Layer 14 of a small transformer language model trained on English Wikipedia (19 layers, counted from 0, width 96).
A neuron's activation on a vector x is GELU(weights . x + bias), where the dot is the dot product.

Input weights of the MLP neurons that the questions are about. A number n stands for (n - 500) times 0.0024.
n12 (bias -0.017): 565 534 409 254 450 654 471 611 403 448 288 454 622 930 373 375 564 558 584 664 408 494 573 579 256 600 498 470 444 397 406 451 544 627 202 689 715 367 406 563 389 466 467 513 581 582 612 502 744 685 397 480 676 467 572 550 347 439 550 218 392 729 380 466 615 514 338 560 625 477 402 430 534 647 464 394 358 470 452 552 596 367 384 607 432 723 570 571 537 658 434 389 394 303 449 430
n15 (bias -0.016): 542 731 194 246 608 578 493 299 521 640 618 558 295 218 430 606 277 497 336 525 552 526 160 419 393 475 327 468 418 537 588 633 437 482 230 509 466 390 734 649 447 534 432 516 409 659 500 655 542 528 708 484 543 422 521 791 525 428 641 332 363 512 277 515 670 335 584 511 537 715 590 517 301 459 670 407 515 625 592 574 317 477 434 467 552 615 731 590 553 499 497 466 374 534 540 464
n27 (bias -0.017): 452 618 553 463 422 576 370 393 796 520 486 453 580 484 412 579 439 677 575 546 593 560 611 561 450 647 463 562 453 401 496 707 512 351 506 578 561 377 495 366 690 615 698 461 585 465 306 230 664 643 645 476 423 321 475 513 391 712 677 194 500 411 356 471 599 427 532 393 564 555 369 460 393 243 620 485 642 372 360 478 393 409 610 596 560 494 346 321 822 313 297 483 277 651 812 504
n46 (bias -0.025): 452 299 625 539 439 346 554 207 470 385 561 690 491 688 498 244 398 549 311 444 660 482 550 629 189 629 238 419 526 425 652 544 418 651 502 718 323 302 582 614 584 517 470 746 472 538 629 485 340 619 543 365 533 544 531 414 549 356 383 496 542 534 535 736 521 439 482 458 475 465 430 746 644 599 408 389 559 594 648 454 472 590 508 569 333 604 561 415 532 635 381 343 622 606 538 578
n60 (bias -0.004): 673 572 431 404 703 411 581 459 699 417 723 399 659 343 282 604 432 431 600 341 612 796 615 528 445 462 494 581 243 477 470 607 614 519 633 444 510 507 720 731 582 424 520 106 417 585 432 299 647 691 450 476 537 379 580 608 491 563 553 390 533 246 416 453 459 375 426 319 641 498 382 591 442 427 446 498 741 598 483 314 521 435 473 488 588 477 358 403 501 647 437 349 544 478 571 400
n79 (bias -0.017): 549 581 399 425 485 563 290 499 684 442 389 385 465 287 415 511 339 451 559 347 589 829 535 662 267 476 266 535 584 523 494 570 451 519 551 668 526 599 488 259 336 578 301 319 364 345 448 452 359 508 769 559 614 400 720 607 517 380 785 377 349 419 510 467 413 384 259 374 569 525 594 900 674 480 412 462 516 547 492 638 506 777 573 223 543 897 397 599 559 375 494 470 563 491 804 453
n112 (bias -0.033): 642 665 556 464 290 640 230 456 419 586 454 498 972 359 594 697 543 645 603 414 511 474 467 417 375 542 201 643 54 606 647 406 778 170 197 503 653 752 325 244 447 259 664 448 349 496 502 113 282 495 520 533 590 448 470 772 503 209 760 305 710 585 578 501 240 422 272 577 607 336 812 644 631 667 665 345 538 204 629 606 367 480 812 515 505 573 610 222 458 617 495 793 373 529 721 524
n117 (bias -0.019): 371 492 605 465 642 442 188 464 613 508 248 567 470 424 473 501 615 319 356 708 354 824 501 637 590 399 559 321 342 651 491 539 576 624 469 633 544 545 419 693 751 391 806 425 668 455 355 501 635 505 682 544 402 531 310 391 178 322 562 233 524 393 561 474 423 616 607 360 658 572 697 715 517 488 573 292 275 612 637 480 524 523 511 598 427 668 358 231 696 432 416 387 490 495 471 564
n124 (bias -0.018): 426 565 210 466 437 614 332 538 504 372 531 482 422 541 282 632 582 166 464 461 396 441 170 526 618 500 403 491 518 525 490 752 765 668 543 654 534 309 494 530 616 744 547 389 487 396 620 474 426 476 524 698 544 609 279 489 519 629 581 426 316 454 253 454 536 256 561 510 461 587 534 553 280 584 641 685 432 540 446 417 723 527 441 477 500 523 558 633 617 525 623 593 423 698 655 466
n126 (bias -0.019): 597 550 555 331 580 574 627 723 323 607 183 455 438 551 511 474 633 402 287 525 424 436 547 284 549 655 467 482 521 485 463 631 736 703 698 528 701 638 398 517 414 620 562 550 423 507 506 617 583 314 712 660 446 616 489 523 546 241 498 484 545 649 323 150 386 475 461 402 377 457 413 433 557 366 435 432 565 451 424 760 371 615 524 471 287 664 651 539 576 311 526 397 642 269 585 386
n142 (bias -0.013): 248 780 547 462 628 874 253 682 459 446 320 694 540 598 400 427 485 524 672 538 397 639 287 519 494 241 652 625 503 500 408 364 756 531 588 520 434 451 677 345 492 560 509 544 468 518 468 673 712 499 292 500 406 473 490 534 432 545 502 729 394 504 174 450 302 484 509 523 720 402 272 597 336 338 644 549 253 374 529 358 518 533 333 419 576 425 684 533 422 827 602 358 673 664 373 534
n158 (bias -0.036): 356 478 651 493 387 427 672 387 205 486 537 832 362 369 583 756 358 259 598 778 399 503 585 414 279 583 546 430 691 362 457 445 606 716 393 646 335 596 404 723 297 589 576 586 349 744 601 573 348 399 579 623 698 439 424 437 535 364 474 470 482 576 760 254 240 593 443 569 581 428 591 533 370 620 561 153 282 793 339 559 607 653 560 405 352 524 480 272 703 625 595 222 358 609 511 550
n161 (bias -0.031): 511 153 405 413 511 467 448 576 505 469 631 555 402 486 574 428 509 683 241 418 511 464 499 302 485 596 637 568 676 365 503 578 549 517 664 402 574 399 756 590 565 627 470 512 548 560 513 336 692 670 378 664 603 621 430 668 530 569 667 253 384 654 599 492 327 411 468 389 575 378 499 431 392 253 552 488 507 570 196 543 528 419 355 574 440 627 531 464 383 470 304 384 545 664 578 651
n207 (bias -0.015): 562 496 553 380 556 557 602 524 473 627 363 559 360 257 504 598 423 356 426 558 405 576 454 535 546 382 624 345 474 507 412 384 490 572 473 561 479 402 772 613 462 504 417 585 217 728 537 537 514 368 437 579 519 511 520 462 505 616 486 428 553 655 597 356 544 343 575 759 583 437 518 474 513 746 303 404 518 621 546 410 375 578 527 488 435 451 233 464 607 795 343 547 448 517 503 585
n217 (bias -0.014): 418 437 650 443 472 628 534 517 362 630 304 367 468 733 362 488 541 559 343 456 413 537 473 703 408 710 616 658 495 551 474 534 549 570 602 687 435 433 456 425 626 499 427 497 681 585 521 454 403 272 520 529 416 402 406 603 446 497 665 334 462 473 344 507 470 287 625 458 458 555 448 230 454 515 532 646 726 497 482 492 560 336 271 606 772 536 473 529 448 576 508 746 601 458 316 408
n223 (bias -0.006): 573 407 555 481 267 315 694 529 595 568 494 484 562 590 264 442 527 443 354 754 626 614 575 514 525 478 692 448 412 668 594 434 725 506 459 506 688 439 358 691 207 272 528 518 415 456 561 440 327 520 430 378 631 445 537 633 379 573 253 407 611 557 546 510 614 475 607 388 420 370 594 314 695 501 656 460 480 308 576 368 664 388 672 568 550 425 626 479 541 382 520 569 527 538 491 538
n228 (bias -0.001): 505 417 316 619 664 507 538 549 279 466 543 683 539 642 410 389 437 515 511 345 468 579 319 551 651 345 349 369 545 267 463 679 654 603 592 618 439 605 764 470 817 420 526 318 559 334 566 387 650 464 264 535 638 576 596 297 573 363 489 373 191 294 473 637 489 530 466 344 667 510 455 662 600 321 496 357 601 399 336 545 403 598 454 731 536 462 441 694 689 406 488 686 671 414 612 438
n233 (bias -0.009): 587 421 511 357 415 499 589 419 577 547 306 529 710 357 505 447 563 379 308 572 477 410 568 695 423 407 554 532 519 407 504 572 545 526 517 545 611 610 694 290 468 410 795 375 426 354 679 660 518 511 517 362 713 555 562 812 731 340 424 363 459 420 336 349 656 560 452 443 482 498 438 713 381 225 363 345 447 760 621 347 668 390 686 602 375 478 749 492 601 513 479 427 454 480 484 547
n240 (bias -0.009): 441 440 364 510 677 348 467 392 651 691 461 436 563 449 287 317 686 494 487 500 334 575 566 358 437 517 478 392 288 655 328 417 384 686 421 646 619 466 367 434 470 590 646 707 516 518 545 464 683 523 538 456 664 613 489 535 299 677 533 428 701 404 538 566 505 506 579 369 345 362 528 282 517 649 577 463 601 568 424 401 547 607 339 451 246 633 404 582 432 569 600 512 655 629 468 492
n246 (bias -0.025): 364 362 681 328 780 445 506 494 474 479 697 583 316 616 502 447 579 472 377 409 386 627 615 419 361 361 545 686 351 308 478 566 419 452 626 298 514 417 413 380 509 326 477 408 494 696 509 441 426 655 464 683 432 544 500 461 513 641 269 427 285 435 509 634 583 562 648 547 491 565 491 629 502 679 575 814 212 572 506 460 271 559 505 506 404 545 386 550 658 453 514 504 725 523 834 636
n255 (bias -0.023): 492 773 687 486 701 751 759 354 497 311 648 466 545 376 484 445 264 306 602 565 264 500 549 314 315 634 467 496 424 617 554 577 882 388 527 517 472 235 468 305 411 488 505 442 556 690 604 600 543 456 418 443 579 606 651 492 680 531 380 449 419 612 510 439 455 466 465 580 704 493 527 537 734 484 550 243 397 367 183 540 358 552 465 428 442 612 453 498 759 191 466 434 380 439 610 477
n256 (bias -0.026): 314 473 538 356 533 548 354 214 703 628 481 703 542 351 537 369 383 473 710 568 604 344 495 509 586 413 554 519 467 701 657 638 752 487 643 540 438 272 342 452 534 490 377 438 394 306 584 602 354 318 403 651 598 659 504 534 433 482 795 373 595 668 663 515 584 415 483 434 568 496 683 389 412 369 353 664 314 544 377 416 555 659 723 522 290 518 454 550 464 363 537 507 340 407 705 622
n272 (bias -0.014): 652 287 615 558 439 389 546 617 482 443 188 322 681 380 442 474 613 256 368 452 240 430 300 533 512 468 677 321 424 435 294 559 595 518 705 479 588 491 558 558 412 479 611 568 217 591 548 174 690 327 673 342 569 665 412 266 419 544 868 550 630 648 513 467 606 456 413 494 610 599 402 434 361 422 480 597 564 691 453 352 503 587 593 715 585 446 443 552 499 483 458 633 631 710 433 705
n288 (bias -0.033): 312 326 485 540 625 819 500 375 671 377 756 538 560 391 468 440 557 546 739 312 630 248 491 442 376 470 736 545 328 503 527 812 617 546 519 452 548 497 710 635 572 543 447 204 371 540 565 526 383 397 594 413 654 600 512 471 444 414 593 558 498 679 357 152 356 389 477 847 310 504 651 365 738 391 668 456 421 393 359 490 516 432 545 469 581 588 336 426 402 317 541 411 367 777 531 502
n301 (bias -0.038): 603 633 585 458 545 590 333 393 378 887 354 622 116 694 615 539 367 402 418 637 340 715 410 664 465 511 579 251 409 490 523 433 594 333 274 493 673 850 537 594 370 504 668 459 694 402 620 521 441 375 579 384 477 479 546 467 307 512 480 174 659 480 708 354 375 350 490 596 444 248 462 568 591 381 432 333 272 532 874 703 354 690 533 619 359 488 660 393 788 240 602 598 480 496 414 528
n305 (bias -0.020): 516 510 241 660 550 564 553 571 530 452 591 658 516 468 596 346 408 612 537 469 482 421 479 299 424 349 555 393 560 494 624 690 437 589 261 556 462 527 515 795 688 583 543 493 633 410 514 477 356 454 507 712 406 868 348 670 534 390 601 378 482 601 785 405 479 522 308 497 388 499 514 574 537 529 532 488 320 503 510 538 475 427 579 413 430 533 493 443 665 438 589 388 443 178 469 602
n306 (bias -0.018): 559 550 734 333 558 434 563 635 677 478 480 531 564 631 338 404 541 496 290 438 478 607 521 670 354 607 638 571 625 468 418 444 723 431 491 668 574 547 458 661 629 472 521 590 445 674 377 718 440 322 220 424 442 476 443 470 375 636 819 546 571 423 538 406 407 458 533 664 389 638 560 574 343 524 473 382 434 476 437 540 372 508 484 677 460 473 355 518 492 340 377 366 557 551 390 531
n345 (bias -0.008): 552 558 450 417 496 647 661 666 629 541 590 429 485 716 462 426 637 660 280 530 493 441 449 587 491 649 593 565 583 277 516 415 567 480 346 480 465 670 738 568 397 196 703 468 543 558 371 579 669 469 661 660 495 567 542 570 504 488 299 414 563 381 451 361 415 568 473 439 425 686 696 396 626 284 395 256 544 393 487 373 352 613 499 515 282 436 454 614 512 339 284 369 658 458 469 577
n360 (bias -0.027): 488 472 392 461 588 606 495 587 535 512 479 495 344 507 441 519 635 736 392 491 419 481 600 673 214 547 646 726 372 437 422 530 726 640 589 607 657 399 243 633 574 563 402 474 464 694 708 408 699 660 299 395 775 630 503 603 492 483 500 595 382 610 617 619 413 218 454 466 481 478 598 431 537 181 522 354 447 502 334 417 251 453 469 348 483 416 571 398 412 699 483 393 437 441 456 583
n370 (bias -0.091): 879 599 496 424 285 746 510 696 507 649 368 677 598 240 543 205 375 600 508 866 623 360 521 514 607 373 600 227 155 579 256 528 616 582 530 540 496 382 240 718 320 650 607 486 430 463 620 590 611 629 634 587 501 357 484 477 554 635 339 453 661 495 288 419 378 316 309 601 220 57 354 334 436 436 798 522 647 436 778 358 256 528 686 644 510 275 540 437 765 827 417 378 632 538 624 583
n379 (bias -0.019): 507 374 412 413 444 664 299 581 474 532 434 582 614 341 447 505 563 254 362 428 430 457 557 550 362 484 736 500 344 498 324 375 578 574 710 575 579 479 521 350 694 537 690 731 473 465 478 246 539 607 494 526 601 393 317 483 488 686 540 509 479 410 549 335 460 209 338 585 445 723 214 603 620 440 503 478 612 593 655 527 414 712 398 715 544 602 157 510 476 460 587 462 590 532 659 549
n380 (bias -0.018): 622 194 475 665 601 367 430 666 383 426 349 520 418 594 277 503 378 653 279 523 425 486 503 321 287 599 639 288 550 474 414 513 634 544 785 716 327 397 466 426 376 406 351 437 674 695 494 535 333 415 553 596 181 540 699 197 572 326 231 632 620 626 340 616 715 451 463 520 744 520 713 720 513 458 416 218 689 396 712 228 625 542 598 472 575 576 466 342 498 510 688 510 715 743 587 420

Each question shows a token from some text and the vector x that enters the MLP there. A number n stands for (n - 500) times 0.012.

" ": 441 534 473 526 356 455 520 478 514 415 540 453 496 404 623 421 460 517 498 583 501 433 544 440 576 535 407 427 422 538 506 395 629 476 604 524 455 602 404 578 421 385 476 578 551 400 541 527 845 653 625 475 448 410 514 536 640 578 591 520 453 579 358 485 517 438 610 662 281 363 348 571 633 530 448 459 580 497 446 494 553 310 520 506 512 452 410 431 618 616 555 448 453 494 423 455
Which of these neurons fires most? n370

" Holocaust": 421 509 440 465 415 397 441 570 511 509 552 445 393 507 593 541 607 574 508 603 396 489 545 519 576 424 511 538 516 496 532 408 601 474 634 464 395 613 523 455 458 317 355 568 581 475 543 505 811 586 482 490 485 368 320 497 731 535 612 525 416 500 537 449 580 426 522 635 311 482 382 628 508 586 442 486 543 488 480 631 612 345 379 483 502 502 393 492 571 468 621 499 489 356 439 435
Which neuron fires most, and how strongly? n379, at about 3.8

" of": 321 529 568 509 445 378 440 503 609 456 624 505 435 311 588 478 589 561 491 490 521 420 389 512 570 429 470 478 637 493 585 497 519 508 649 552 435 556 417 522 464 196 400 469 528 350 469 435 751 608 584 414 448 425 413 482 613 455 590 560 379 590 435 581 638 463 600 680 482 534 545 603 563 521 429 448 583 464 571 636 496 397 526 380 464 470 356 453 475 536 541 489 524 517 530 476
Which neuron fires most, and how strongly? n79, at about 2.1

"\n": 329 496 509 634 456 337 470 432 514 447 451 504 374 359 463 512 516 476 493 467 522 409 552 421 527 467 402 475 590 521 614 463 570 549 553 468 408 512 460 585 373 354 447 555 581 351 461 505 723 594 533 452 521 476 525 566 667 538 684 469 513 473 369 540 558 486 684 689 262 477 473 532 552 542 438 466 459 535 466 702 512 351 459 492 637 540 363 432 563 625 630 533 487 498 499 460
Which of these neurons fires most? n15

" law": 351 458 472 469 530 359 466 418 558 473 589 527 338 464 599 469 607 700 461 554 456 455 482 486 570 449 482 615 585 583 519 460 552 512 561 487 459 577 509 446 379 338 411 586 515 450 549 588 796 542 564 404 619 436 383 491 698 528 638 446 387 532 464 484 519 557 594 618 391 484 448 532 534 601 368 475 451 501 456 643 601 306 426 358 486 523 348 465 548 525 624 502 489 340 490 477
Which of these neurons fires most? n161

" Hungarian": 328 507 488 369 440 398 468 562 532 513 492 441 439 427 469 461 573 507 525 507 436 526 479 432 641 457 543 524 479 535 557 334 564 476 613 518 451 600 495 515 368 355 407 495 465 388 529 507 818 618 527 574 503 362 491 497 816 445 608 555 394 512 518 620 613 478 619 596 435 430 432 494 573 559 346 444 560 494 469 603 526 428 343 433 533 490 332 621 513 561 628 518 507 444 461 509
Which of these neurons fires most? n207

"s": 441 500 461 338 533 383 522 387 531 512 572 559 375 479 565 460 556 632 536 582 462 497 422 445 544 456 455 475 595 589 489 452 452 475 585 498 403 594 494 506 467 259 403 528 557 416 474 536 815 491 626 407 447 491 370 574 556 502 607 493 428 596 521 533 528 553 690 732 318 504 499 531 538 582 378 434 488 604 512 606 492 336 436 440 491 481 357 411 574 552 596 550 507 467 443 454
Which of these neurons fires most? n15

" 1944": 332 508 488 410 384 499 549 504 476 408 513 423 396 418 562 608 529 465 491 520 560 456 569 503 573 536 456 462 558 549 550 407 519 536 664 574 372 639 384 534 437 379 467 558 501 411 408 463 754 552 656 434 412 453 368 485 771 536 633 558 462 577 471 561 573 431 580 635 406 512 449 529 489 517 335 469 502 536 435 572 453 435 435 421 572 394 309 386 617 457 598 721 442 563 435 588
Which of these neurons fires most? n272

" state": 404 492 397 462 483 409 497 457 548 430 594 567 345 488 548 473 600 645 491 523 527 465 527 541 625 483 496 530 653 647 587 411 556 525 614 442 463 543 522 472 369 302 415 537 543 427 487 545 746 504 673 399 567 321 343 482 723 487 626 516 445 579 435 568 551 541 591 644 452 476 426 505 534 484 434 450 500 500 469 661 524 379 410 407 416 405 302 434 524 545 609 506 490 352 453 538
The two highest activations, in order: n161, n345

",": 499 461 372 524 444 424 485 528 489 546 569 328 553 581 394 402 518 537 556 514 536 520 457 376 492 485 449 551 524 461 483 430 624 426 692 528 473 536 417 481 349 251 488 572 652 396 505 560 707 596 434 398 391 429 523 544 680 443 637 576 472 534 486 505 483 583 608 730 457 613 437 531 502 544 380 402 404 527 433 578 437 312 545 519 530 473 415 542 613 611 665 541 510 428 370 420
Which of these neurons fires most? n12

" and": 509 513 487 534 517 414 456 517 396 524 590 353 397 484 492 437 521 534 519 480 610 466 540 419 559 499 529 547 452 507 584 365 518 449 699 455 495 466 511 528 418 236 435 553 711 453 567 572 794 615 579 385 326 559 412 537 679 398 537 528 499 497 468 604 515 491 643 652 428 574 585 547 449 563 367 431 436 419 474 505 540 361 438 472 418 456 331 440 590 571 568 439 568 493 510 453
The two highest activations, in order: n380, n246

"'": 416 578 548 441 447 395 593 578 543 383 547 432 388 445 481 519 420 505 589 461 533 382 511 429 416 483 495 568 631 432 616 421 514 436 719 574 489 485 451 592 423 364 478 556 584 363 531 448 807 530 562 352 506 556 407 496 569 446 695 500 465 620 555 527 430 749 593 617 374 464 418 620 572 560 406 388 445 470 508 434 645 469 532 534 532 460 395 431 540 416 531 346 441 525 465 421
The two highest activations, in order: n158, n255

" was": 332 522 528 467 451 311 571 501 554 432 502 430 485 480 614 460 515 504 552 594 514 409 612 467 565 495 460 459 645 550 570 399 570 524 686 523 454 492 419 517 491 240 454 589 457 405 536 496 804 560 655 438 516 533 406 471 510 452 663 465 418 590 463 372 493 611 588 703 486 448 465 479 535 555 409 385 505 539 478 500 674 344 475 404 532 426 375 450 534 427 545 437 585 458 452 551
Which of these neurons fires most? n158

" costs": 428 524 530 364 499 423 448 346 500 469 635 564 336 519 584 521 556 622 404 597 496 523 479 460 608 430 440 555 594 535 581 450 493 571 573 435 411 576 482 523 481 219 345 542 602 455 493 574 756 472 655 305 470 508 341 552 568 468 634 430 411 521 474 531 498 511 585 627 310 570 423 533 540 577 427 434 424 511 507 584 576 380 495 427 549 485 415 425 633 537 659 597 484 460 467 474
The two highest activations, in order: n15, n117

"Fac": 356 556 538 507 359 487 553 510 666 431 501 492 379 409 514 437 616 504 557 499 536 503 554 481 526 500 388 541 628 356 489 417 602 402 628 543 414 552 568 490 391 381 411 416 571 373 539 516 790 614 579 534 425 545 429 535 626 488 686 536 395 509 411 551 530 475 591 635 280 578 412 588 550 569 451 431 529 491 486 533 565 322 499 474 477 624 346 586 598 451 450 472 488 429 512 344
Which of these neurons fires most? n79

" companies": 449 628 483 396 484 337 525 406 520 533 576 528 403 476 573 514 588 493 438 615 516 530 468 372 612 438 438 513 588 543 596 427 537 517 586 496 434 607 531 500 406 277 403 501 623 419 443 627 749 546 608 396 431 482 346 532 660 462 660 480 473 452 501 506 538 488 632 695 345 505 477 499 526 516 384 372 491 576 530 675 462 334 482 410 534 399 366 409 513 540 603 541 509 458 449 509
Which neuron fires most, and how strongly? n15, at about 4.2

" Fine": 397 535 416 492 389 459 444 466 564 477 696 326 432 493 532 481 657 518 472 533 467 453 509 507 632 428 456 515 563 445 538 414 565 548 462 447 489 586 410 493 428 320 434 524 587 350 550 461 737 654 489 535 465 485 325 526 739 502 567 539 465 527 349 541 476 562 533 676 260 705 418 550 621 595 508 526 529 467 450 596 497 387 465 503 486 541 336 542 538 436 585 442 510 474 523 440
Which neuron fires most, and how strongly? n345, at about 3.5

"==": 333 468 524 600 389 370 446 466 496 466 457 496 447 438 498 416 602 452 523 512 560 464 569 429 537 450 379 516 516 566 630 503 557 531 590 384 397 555 428 522 394 335 443 562 658 344 442 499 732 616 476 525 409 432 504 629 661 510 667 533 551 488 329 502 596 494 599 658 347 416 421 549 595 594 367 487 468 533 421 656 626 329 488 496 513 489 453 417 561 532 659 447 470 504 605 440
Which neuron fires most, and how strongly? n233, at about 0.51

" film": 436 551 367 453 464 309 584 475 551 437 512 465 417 505 509 496 616 580 529 552 533 522 495 520 551 504 523 473 473 583 521 419 614 464 544 541 379 661 531 471 396 300 480 567 571 403 480 508 780 643 434 400 487 429 392 556 729 502 598 518 490 489 458 488 526 490 611 712 326 430 464 559 487 656 414 447 467 577 507 575 560 317 446 430 417 462 317 480 537 514 600 537 471 433 532 457
Which neuron fires most, and how strongly? n240, at about 1.7

" issues": 410 601 523 460 455 441 535 391 494 519 531 539 350 461 583 464 613 550 485 651 454 487 499 510 529 384 407 482 639 568 610 507 568 449 549 531 410 604 469 518 484 215 371 557 567 436 547 542 749 531 542 383 463 451 339 536 608 526 672 483 452 485 416 570 548 516 559 641 366 560 419 521 551 627 434 362 461 546 577 643 559 366 483 426 400 463 389 443 645 493 622 535 453 351 445 465
Which neuron fires most, and how strongly? n301, at about 4

" st": 346 562 537 515 393 405 513 425 492 383 640 572 305 467 553 366 531 558 539 421 466 444 514 495 603 550 432 491 531 407 561 343 674 420 677 518 373 413 514 624 373 449 356 545 644 395 490 552 710 502 586 398 526 457 424 550 614 530 606 546 461 636 555 557 621 505 657 634 322 443 492 509 528 601 405 386 555 465 526 627 548 372 471 431 400 576 381 511 447 468 597 545 522 485 423 480
The two highest activations, in order: n46, n255

" the": 405 520 487 517 486 390 420 478 506 404 530 542 513 509 492 431 520 500 467 527 502 413 383 448 581 428 512 510 605 604 584 408 569 435 575 485 456 514 473 527 396 213 443 551 557 341 426 509 882 570 595 417 484 563 417 519 608 505 624 518 432 542 421 590 527 515 698 690 462 451 470 575 481 566 375 574 433 481 543 599 543 418 403 410 509 381 396 495 504 569 563 523 592 506 498 449
Which of these neurons fires most? n142

" concentration": 363 540 482 412 407 345 409 581 421 524 575 543 400 449 564 518 586 548 430 510 470 477 474 352 647 479 471 532 571 584 477 413 555 437 715 426 425 613 469 586 484 415 348 511 573 471 477 558 766 527 551 444 472 423 323 557 697 460 634 567 350 553 488 581 590 403 635 649 366 461 474 504 483 526 429 481 501 456 484 644 533 347 451 516 555 487 366 453 523 514 616 650 574 461 435 391
Which of these neurons fires most? n217

" bathroom": 414 560 470 441 417 370 489 452 530 336 513 533 354 491 566 503 653 573 473 490 500 417 488 520 542 483 406 496 556 482 535 430 607 490 591 488 440 587 480 499 396 319 382 611 567 480 529 580 789 556 467 430 525 477 281 555 742 534 666 514 465 549 555 538 551 532 614 651 330 548 446 544 408 552 411 515 429 506 518 597 453 393 455 486 497 422 317 435 476 448 635 553 604 422 507 552
The two highest activations, in order: n306, n246

" Rene": 407 534 533 548 302 434 554 368 497 423 603 377 495 518 543 502 643 414 433 559 564 462 544 464 473 472 397 550 467 406 529 332 638 513 617 509 502 592 490 466 368 342 448 390 544 360 518 535 656 596 505 524 373 530 433 521 766 484 651 524 338 534 496 532 551 484 607 651 313 585 325 566 532 595 387 495 544 506 527 492 489 385 541 555 439 503 364 729 461 552 635 548 571 440 459 489
Which of these neurons fires most? n233

" broke": 284 504 445 385 487 406 453 395 556 376 582 485 451 498 510 465 606 546 441 563 499 411 550 423 585 534 477 516 562 496 581 488 537 543 698 445 352 573 469 620 561 244 427 468 503 487 574 470 778 598 558 447 609 587 397 582 578 444 672 451 369 638 560 480 505 515 600 623 407 512 482 589 486 583 356 422 504 495 448 511 525 387 498 478 525 502 290 478 592 499 541 429 543 431 501 443
Which of these neurons fires most? n161

" for": 393 523 484 466 506 347 470 508 626 379 496 416 435 340 496 470 615 584 498 518 481 425 503 469 549 488 465 495 587 504 617 436 534 470 692 582 449 541 482 591 517 225 444 551 541 375 525 373 833 541 603 399 370 582 480 485 585 517 672 515 458 481 411 530 588 480 543 693 375 494 481 623 509 567 440 418 515 476 488 523 545 389 479 463 481 419 393 416 601 476 570 488 606 484 528 493
Which three neurons fire most, strongest first? n272, n117, n27

" homes": 462 555 493 439 405 360 519 389 525 440 512 551 406 497 504 494 550 507 411 524 532 565 499 491 647 355 411 467 613 570 555 420 475 417 577 458 456 633 546 498 482 263 386 553 575 475 533 573 800 503 589 454 463 443 341 527 606 551 676 429 415 531 598 567 540 530 620 676 371 554 373 564 449 586 390 435 504 511 601 650 493 408 510 485 487 377 343 428 495 485 653 524 520 386 430 533
Which neuron fires most, and how strongly? n301, at about 3.1

" Mc": 368 464 512 462 371 488 490 408 535 446 660 345 266 502 529 489 569 419 433 447 521 372 457 431 604 426 371 551 535 542 643 464 558 577 599 537 475 555 513 434 301 429 502 470 491 334 551 505 642 556 556 454 446 573 423 496 721 512 621 469 464 598 512 467 552 539 715 691 398 441 411 571 626 655 429 396 578 563 400 632 473 388 578 419 502 562 452 655 330 437 549 495 539 509 488 503
Which neuron fires most, and how strongly? n288, at about 3.7

" Ryan": 438 534 475 480 484 515 453 384 544 479 641 274 418 584 503 510 607 498 485 399 479 374 531 433 620 523 385 515 519 510 579 381 512 688 578 447 503 544 435 507 321 306 486 561 617 439 534 417 721 524 538 476 401 523 450 480 677 553 648 488 432 483 513 531 583 561 560 627 229 445 362 605 552 635 496 432 560 615 412 565 491 382 546 416 428 417 416 635 555 478 618 451 569 551 418 450
Which three neurons fire most, strongest first? n240, n246, n345

"Qu": 328 518 596 460 457 465 595 595 462 562 622 473 345 572 480 442 581 467 448 360 543 371 540 471 563 408 308 591 541 415 567 405 564 543 602 465 396 486 351 518 391 421 450 541 561 427 576 475 688 507 510 503 422 528 424 471 796 524 615 551 423 595 461 546 504 554 653 700 352 451 456 553 589 478 401 459 600 588 378 485 556 396 584 435 440 602 450 684 450 413 553 516 496 536 386 369
Which neuron fires most, and how strongly? n126, at about 3.7

" were": 366 600 576 513 427 360 519 505 483 466 480 387 432 423 579 505 606 377 500 590 427 466 566 412 693 458 386 460 556 490 573 411 535 493 695 535 419 558 435 582 451 195 437 593 535 394 507 576 675 593 627 513 452 520 381 532 592 457 634 479 467 546 426 492 563 445 617 754 459 441 488 524 568 586 319 408 488 513 475 583 565 378 478 462 478 430 359 476 531 565 556 459 548 474 497 551
Which of these neurons fires most? n207

"t": 373 486 653 452 370 442 608 519 379 417 563 373 448 548 554 347 535 581 546 419 541 400 751 564 550 461 407 499 551 468 504 412 527 541 656 585 471 446 509 463 447 275 537 432 529 405 552 473 747 555 615 341 411 548 365 506 513 535 606 458 445 494 595 519 526 647 683 639 425 493 585 592 507 437 428 422 452 499 490 599 640 379 530 458 482 382 410 494 514 442 635 463 535 423 461 492
The two highest activations, in order: n233, n345

" as": 383 469 441 581 417 384 618 545 457 452 539 396 430 441 460 390 650 516 468 579 486 467 484 371 538 498 505 468 629 483 580 441 596 480 622 553 508 575 510 511 400 187 448 607 574 389 511 439 769 555 507 468 500 515 461 509 548 564 579 583 553 611 440 452 570 477 676 720 409 460 530 450 501 505 355 436 554 498 503 454 562 336 484 387 528 514 355 492 608 559 615 506 499 418 498 423
The two highest activations, in order: n223, n380

" be": 483 506 513 439 422 321 595 405 500 485 548 488 358 545 616 375 527 459 493 520 314 458 508 414 600 532 394 467 592 522 582 441 643 463 652 501 361 441 487 567 452 345 356 532 617 479 578 534 763 558 586 474 495 555 362 497 656 466 591 546 489 576 430 501 492 573 635 671 355 596 490 496 609 689 374 385 562 455 470 529 625 435 486 440 406 492 375 517 587 453 497 434 561 368 477 465
Which of these neurons fires most? n255

"It": 403 477 480 475 451 390 488 480 535 344 532 563 371 457 502 435 579 544 527 403 592 462 578 376 569 465 346 609 573 546 544 509 563 550 537 521 402 558 525 514 417 262 491 570 575 375 549 542 786 612 515 523 455 546 445 568 648 500 588 495 510 478 318 555 500 490 652 669 363 431 474 564 595 610 381 487 466 574 443 560 697 380 478 449 427 454 333 407 542 519 601 520 525 439 504 400
Which of these neurons fires most? n46

"ing": 477 558 564 429 482 457 474 527 508 417 536 453 420 489 585 475 595 583 491 504 552 377 467 445 576 498 488 536 543 543 541 363 562 507 670 460 413 570 539 557 431 216 379 535 601 479 439 499 843 501 562 389 477 468 317 622 612 463 652 551 465 528 419 579 567 506 599 644 294 600 458 566 422 505 409 443 468 460 531 580 464 453 415 446 518 495 359 500 583 557 511 542 559 399 484 397
Which of these neurons fires most? n345

" Songwriter": 455 581 469 554 366 324 604 456 478 511 559 396 489 582 457 481 597 533 603 462 485 600 430 379 552 483 419 581 560 397 557 419 526 458 582 529 485 619 508 460 392 344 475 588 616 410 481 494 686 633 469 453 467 382 426 464 689 577 618 550 416 460 450 544 515 527 565 685 361 659 357 555 539 625 475 353 483 610 433 587 416 360 437 539 491 428 327 621 607 496 654 563 442 365 403 444
Which of these neurons fires most? n228